Layer 9 of a small transformer language model trained on English Wikipedia (15 layers, counted from 0, width 128).
A neuron's activation on a vector x is SiLU(gate . x) times (in . x), where the dot is the dot product.

Input weights of the MLP neurons that the questions are about. A number n stands for (n - 128) times 0.0033.
n1 gate: 130, 134, 160, 150, 84, 65, 155, 100, 145, 90, 87, 144, 90, 174, 171, 133, 126, 163, 133, 76, 136, 143, 169, 109, 122, 168, 156, 116, 102, 140, 136, 159, 159, 115, 130, 176, 143, 104, 130, 72, 127, 172, 183, 125, 175, 86, 150, 209, 189, 198, 127, 169, 142, 75, 124, 156, 135, 123, 124, 96, 84, 165, 90, 155, 7, 193, 136, 102, 127, 90, 152, 178, 157, 62, 205, 129, 86, 139, 132, 85, 128, 131, 176, 121, 147, 138, 162, 125, 154, 107, 66, 123, 161, 128, 176, 155, 112, 112, 145, 152, 89, 140, 149, 154, 210, 154, 147, 154, 119, 126, 84, 122, 104, 125, 117, 73, 102, 108, 179, 141, 179, 127, 132, 150, 123, 75, 96, 128
n84 gate: 139, 146, 101, 125, 96, 112, 138, 177, 105, 140, 130, 138, 138, 85, 113, 99, 136, 39, 107, 169, 124, 142, 173, 144, 31, 108, 102, 176, 105, 75, 82, 114, 144, 200, 88, 134, 134, 154, 118, 135, 144, 128, 154, 104, 72, 135, 83, 168, 138, 155, 75, 193, 174, 130, 144, 138, 153, 138, 43, 82, 133, 44, 43, 111, 143, 93, 204, 149, 103, 123, 135, 109, 127, 121, 149, 143, 109, 107, 152, 149, 45, 99, 139, 89, 145, 97, 81, 87, 150, 116, 123, 134, 182, 121, 150, 188, 150, 140, 124, 150, 113, 113, 126, 219, 192, 176, 145, 116, 126, 156, 136, 153, 167, 104, 122, 176, 156, 170, 145, 143, 171, 162, 134, 164, 92, 129, 126, 133
n92 gate: 75, 188, 123, 109, 93, 22, 68, 137, 120, 136, 124, 74, 89, 146, 74, 65, 170, 137, 92, 152, 137, 70, 109, 98, 111, 159, 90, 119, 167, 192, 127, 98, 145, 144, 176, 147, 111, 110, 164, 157, 134, 141, 134, 133, 117, 190, 66, 136, 145, 153, 86, 134, 108, 79, 152, 118, 136, 80, 101, 151, 155, 72, 124, 130, 121, 166, 83, 133, 74, 132, 118, 150, 127, 90, 101, 108, 146, 150, 67, 161, 149, 170, 111, 155, 133, 66, 119, 72, 155, 172, 112, 85, 128, 124, 143, 109, 110, 185, 166, 145, 187, 100, 122, 101, 140, 155, 112, 99, 127, 132, 110, 87, 114, 140, 119, 92, 46, 140, 152, 164, 137, 112, 181, 150, 170, 127, 176, 143
n214 gate: 86, 140, 103, 91, 118, 80, 151, 130, 91, 146, 129, 138, 87, 142, 167, 184, 108, 142, 170, 134, 109, 120, 165, 138, 126, 121, 61, 160, 157, 145, 131, 115, 196, 135, 111, 100, 132, 161, 132, 129, 126, 124, 171, 123, 94, 158, 125, 136, 125, 165, 131, 187, 168, 133, 138, 164, 164, 152, 117, 112, 164, 136, 118, 108, 106, 159, 155, 116, 75, 104, 169, 124, 115, 201, 78, 142, 86, 124, 146, 99, 114, 139, 91, 134, 93, 139, 127, 119, 118, 163, 140, 141, 117, 149, 120, 98, 119, 172, 98, 128, 137, 133, 131, 136, 189, 148, 128, 108, 183, 158, 84, 155, 136, 98, 130, 126, 160, 124, 120, 130, 146, 108, 84, 100, 128, 107, 97, 127
n1 in: 126, 99, 133, 165, 154, 102, 46, 138, 102, 188, 125, 113, 99, 20, 82, 111, 155, 156, 92, 74, 137, 68, 169, 83, 142, 130, 82, 153, 62, 79, 119, 166, 108, 102, 119, 169, 154, 77, 159, 112, 75, 56, 83, 226, 104, 87, 145, 156, 120, 114, 147, 85, 61, 118, 103, 167, 128, 152, 83, 65, 86, 171, 129, 120, 117, 165, 72, 145, 178, 153, 72, 114, 108, 145, 126, 104, 170, 174, 114, 67, 181, 121, 63, 98, 146, 117, 131, 148, 63, 155, 115, 182, 175, 109, 156, 126, 148, 87, 135, 140, 157, 178, 161, 123, 108, 107, 140, 140, 117, 134, 141, 154, 129, 219, 107, 110, 109, 158, 116, 145, 127, 101, 196, 106, 66, 113, 193, 97
n84 in: 114, 103, 112, 196, 172, 133, 150, 83, 98, 82, 137, 107, 103, 140, 97, 155, 124, 178, 101, 92, 144, 169, 145, 151, 139, 129, 88, 128, 131, 120, 190, 116, 79, 173, 120, 97, 154, 157, 139, 121, 172, 134, 144, 211, 123, 127, 132, 133, 173, 135, 121, 145, 147, 109, 153, 119, 164, 197, 141, 95, 130, 170, 149, 160, 120, 102, 107, 114, 151, 162, 108, 164, 169, 112, 92, 181, 143, 142, 156, 149, 134, 107, 151, 93, 153, 123, 187, 111, 161, 133, 138, 85, 73, 134, 131, 147, 90, 183, 169, 96, 141, 78, 127, 89, 136, 66, 145, 154, 118, 178, 143, 94, 94, 146, 152, 150, 108, 121, 166, 163, 79, 142, 96, 56, 143, 77, 117, 132
n92 in: 171, 144, 79, 123, 116, 91, 149, 101, 144, 114, 167, 106, 131, 145, 93, 134, 115, 113, 121, 133, 163, 188, 104, 221, 130, 179, 125, 151, 89, 62, 182, 129, 115, 108, 118, 100, 97, 135, 83, 129, 158, 129, 121, 151, 110, 89, 146, 110, 110, 63, 116, 169, 113, 87, 190, 183, 143, 110, 118, 109, 87, 131, 115, 171, 129, 114, 125, 148, 41, 184, 84, 105, 88, 151, 102, 135, 108, 106, 115, 120, 168, 81, 99, 151, 132, 150, 86, 103, 157, 107, 170, 150, 112, 178, 170, 166, 131, 159, 158, 112, 123, 73, 75, 100, 154, 101, 100, 105, 160, 166, 53, 163, 94, 160, 112, 183, 108, 144, 123, 137, 114, 132, 140, 213, 128, 106, 113, 149
n214 in: 183, 104, 128, 135, 123, 127, 137, 161, 105, 132, 144, 93, 98, 121, 168, 123, 145, 148, 102, 135, 140, 123, 158, 154, 147, 141, 149, 96, 100, 128, 125, 188, 80, 133, 131, 123, 113, 76, 127, 86, 95, 132, 113, 151, 88, 117, 139, 96, 148, 126, 108, 148, 127, 141, 138, 99, 69, 113, 147, 131, 136, 131, 134, 154, 164, 122, 185, 114, 157, 87, 147, 139, 168, 113, 83, 183, 135, 175, 153, 97, 113, 150, 152, 141, 83, 135, 134, 105, 125, 172, 98, 116, 93, 134, 125, 125, 114, 153, 152, 85, 171, 183, 111, 111, 165, 137, 124, 55, 124, 77, 136, 159, 150, 155, 107, 123, 161, 132, 107, 93, 136, 96, 69, 99, 148, 111, 89, 164

Each question shows a token from some text and the vector x that enters the MLP there. A number n stands for (n - 128) times 0.064.

" his": 122, 134, 121, 97, 124, 129, 139, 128, 159, 121, 125, 137, 133, 113, 115, 134, 119, 121, 121, 132, 130, 122, 129, 149, 95, 121, 149, 143, 123, 140, 145, 152, 149, 117, 131, 118, 120, 146, 129, 105, 107, 73, 137, 131, 67, 131, 139, 116, 125, 93, 120, 133, 179, 144, 131, 133, 101, 97, 138, 144, 142, 136, 119, 151, 125, 126, 131, 96, 129, 121, 137, 140, 124, 131, 126, 99, 119, 120, 122, 119, 137, 99, 111, 115, 81, 157, 153, 150, 141, 128, 115, 95, 140, 89, 122, 141, 107, 129, 121, 146, 134, 116, 110, 118, 142, 117, 134, 129, 134, 128, 121, 131, 124, 111, 133, 127, 127, 113, 120, 146, 118, 131, 110, 95, 124, 136, 138, 126
Which three neurons fire most, strongest first? n214, n1, n84

"(": 124, 117, 108, 121, 143, 123, 154, 132, 148, 145, 81, 128, 106, 126, 128, 101, 118, 131, 141, 136, 115, 131, 133, 111, 119, 120, 165, 111, 110, 120, 134, 123, 180, 116, 147, 135, 134, 123, 118, 101, 108, 121, 105, 107, 85, 146, 132, 147, 125, 122, 149, 117, 137, 157, 100, 131, 97, 127, 128, 128, 129, 135, 138, 156, 124, 151, 114, 135, 122, 123, 107, 123, 142, 123, 104, 146, 117, 141, 126, 119, 138, 132, 122, 114, 118, 141, 135, 142, 115, 114, 165, 131, 116, 124, 124, 129, 151, 132, 121, 104, 142, 134, 123, 136, 123, 160, 113, 181, 122, 109, 133, 131, 157, 164, 131, 133, 116, 123, 153, 140, 119, 128, 105, 108, 143, 123, 162, 133
The two highest activations, in order: n92, n84

"ics": 137, 133, 105, 147, 122, 118, 121, 139, 113, 123, 109, 114, 125, 129, 123, 112, 129, 115, 110, 119, 98, 132, 128, 131, 118, 121, 147, 139, 144, 119, 123, 110, 147, 163, 149, 145, 131, 112, 131, 145, 125, 125, 117, 122, 38, 110, 131, 111, 138, 133, 137, 136, 120, 146, 160, 135, 106, 156, 133, 106, 111, 110, 148, 117, 157, 125, 126, 121, 118, 118, 146, 119, 141, 136, 119, 148, 131, 117, 141, 142, 126, 136, 107, 137, 99, 140, 167, 147, 137, 134, 130, 106, 103, 128, 141, 143, 145, 119, 128, 133, 121, 144, 171, 134, 138, 129, 107, 142, 117, 122, 128, 131, 135, 144, 136, 140, 126, 119, 97, 110, 153, 130, 140, 142, 130, 108, 146, 143
Which neuron lights up most? n214

"em": 125, 119, 179, 116, 148, 110, 140, 121, 113, 113, 124, 127, 133, 112, 119, 135, 84, 138, 121, 128, 113, 163, 135, 121, 134, 159, 143, 129, 159, 129, 141, 126, 132, 104, 87, 126, 143, 148, 107, 114, 144, 141, 141, 133, 119, 145, 133, 107, 115, 130, 121, 138, 135, 127, 117, 133, 122, 137, 158, 93, 135, 158, 130, 130, 129, 134, 136, 112, 128, 118, 111, 150, 139, 130, 138, 135, 115, 88, 144, 111, 87, 110, 111, 150, 93, 123, 97, 119, 139, 96, 140, 104, 122, 119, 112, 169, 125, 154, 121, 95, 121, 124, 135, 87, 125, 118, 116, 104, 123, 91, 102, 114, 151, 121, 127, 137, 127, 134, 129, 129, 140, 81, 121, 145, 141, 136, 112, 135
Which neuron lights up most? n214

" He": 170, 116, 113, 88, 116, 148, 134, 130, 160, 124, 128, 127, 137, 113, 121, 141, 128, 96, 124, 151, 115, 116, 114, 156, 117, 132, 128, 153, 115, 120, 149, 117, 135, 135, 108, 119, 131, 142, 135, 122, 93, 96, 115, 142, 82, 141, 128, 105, 118, 92, 116, 132, 149, 132, 140, 141, 111, 129, 119, 164, 133, 131, 111, 152, 112, 122, 111, 103, 110, 108, 140, 122, 160, 139, 108, 146, 138, 150, 125, 136, 114, 86, 92, 141, 114, 118, 132, 147, 141, 138, 120, 99, 129, 103, 122, 136, 121, 140, 136, 146, 132, 126, 117, 106, 144, 126, 109, 139, 123, 134, 127, 127, 143, 128, 139, 140, 139, 87, 136, 156, 104, 142, 92, 111, 142, 109, 152, 112
Which three neurons fire most, strongest first? n214, n84, n1

" Old": 135, 134, 123, 106, 137, 132, 132, 144, 137, 151, 103, 110, 123, 131, 144, 159, 162, 126, 135, 147, 110, 124, 120, 122, 175, 159, 115, 131, 136, 146, 142, 133, 135, 120, 148, 124, 122, 127, 108, 102, 111, 97, 104, 115, 102, 125, 132, 99, 121, 132, 116, 138, 142, 120, 71, 125, 107, 134, 143, 119, 134, 121, 122, 144, 122, 127, 138, 125, 154, 126, 114, 130, 147, 153, 129, 133, 157, 132, 106, 96, 167, 148, 128, 123, 127, 160, 144, 139, 151, 131, 131, 140, 120, 127, 111, 135, 132, 122, 122, 126, 128, 139, 120, 122, 138, 116, 141, 147, 108, 103, 128, 111, 138, 165, 113, 136, 151, 118, 101, 137, 129, 88, 158, 98, 126, 125, 120, 118
Which neuron fires most, and how strongly? n92, at about 0.49

" of": 135, 132, 118, 139, 119, 105, 126, 125, 112, 118, 129, 80, 123, 149, 132, 147, 118, 122, 137, 138, 179, 123, 134, 128, 111, 135, 123, 125, 142, 136, 140, 122, 145, 148, 134, 144, 114, 130, 107, 116, 124, 137, 161, 140, 68, 139, 153, 119, 126, 115, 127, 124, 152, 138, 109, 127, 139, 128, 161, 123, 122, 119, 90, 117, 134, 132, 146, 127, 115, 107, 116, 134, 114, 131, 159, 103, 128, 142, 126, 135, 131, 136, 145, 106, 125, 136, 133, 169, 133, 124, 86, 129, 119, 131, 141, 144, 137, 122, 123, 114, 106, 115, 131, 114, 137, 124, 127, 154, 119, 121, 120, 123, 143, 114, 138, 129, 133, 121, 125, 151, 140, 114, 141, 85, 119, 130, 132, 108
Which neuron lights up most? n84

"):": 161, 128, 110, 138, 132, 141, 130, 155, 143, 142, 116, 106, 114, 140, 128, 96, 114, 129, 120, 161, 154, 162, 156, 127, 139, 136, 124, 135, 100, 80, 93, 150, 122, 150, 129, 132, 145, 130, 123, 91, 113, 148, 121, 133, 90, 124, 130, 145, 141, 140, 122, 118, 143, 115, 114, 137, 120, 123, 146, 122, 124, 119, 149, 130, 119, 142, 141, 143, 106, 124, 163, 127, 135, 123, 113, 129, 129, 117, 124, 117, 108, 126, 120, 130, 86, 151, 129, 117, 157, 137, 141, 137, 123, 143, 129, 127, 134, 127, 155, 114, 121, 149, 149, 125, 128, 114, 122, 117, 102, 134, 126, 121, 138, 130, 130, 116, 132, 132, 141, 162, 145, 133, 156, 90, 123, 119, 137, 125
Which neuron fires most, and how strongly? n1, at about 1.3

" Ed": 153, 103, 129, 104, 130, 142, 126, 148, 125, 127, 103, 136, 136, 115, 114, 134, 132, 122, 122, 147, 113, 113, 116, 131, 132, 135, 120, 131, 117, 130, 148, 134, 142, 102, 119, 168, 166, 119, 136, 157, 120, 128, 120, 152, 75, 153, 125, 128, 113, 144, 146, 134, 118, 147, 94, 125, 133, 100, 137, 137, 128, 121, 166, 154, 114, 124, 167, 138, 140, 112, 130, 128, 140, 102, 122, 162, 128, 108, 146, 124, 137, 151, 152, 127, 118, 122, 102, 118, 126, 114, 135, 113, 146, 104, 95, 137, 133, 102, 162, 153, 115, 148, 97, 98, 146, 90, 133, 132, 105, 124, 124, 127, 159, 138, 141, 156, 136, 104, 125, 138, 105, 115, 136, 117, 118, 141, 117, 118
Which neuron lights up most? n92

" mar": 140, 151, 158, 147, 94, 122, 144, 125, 135, 141, 103, 120, 127, 113, 143, 133, 128, 116, 124, 141, 122, 119, 143, 129, 132, 103, 122, 110, 138, 112, 136, 161, 156, 140, 147, 163, 119, 133, 158, 103, 110, 134, 138, 132, 85, 125, 123, 115, 156, 114, 120, 128, 145, 141, 151, 92, 139, 136, 122, 141, 154, 157, 127, 95, 162, 145, 123, 132, 110, 130, 139, 140, 147, 144, 138, 162, 138, 125, 119, 141, 125, 136, 118, 135, 118, 128, 97, 140, 154, 156, 136, 129, 115, 95, 132, 134, 140, 132, 112, 126, 127, 123, 117, 85, 160, 122, 162, 136, 76, 112, 132, 123, 161, 116, 151, 142, 138, 134, 131, 137, 108, 126, 90, 138, 120, 127, 130, 148
Which neuron fires most, and how strongly? n214, at about 2.5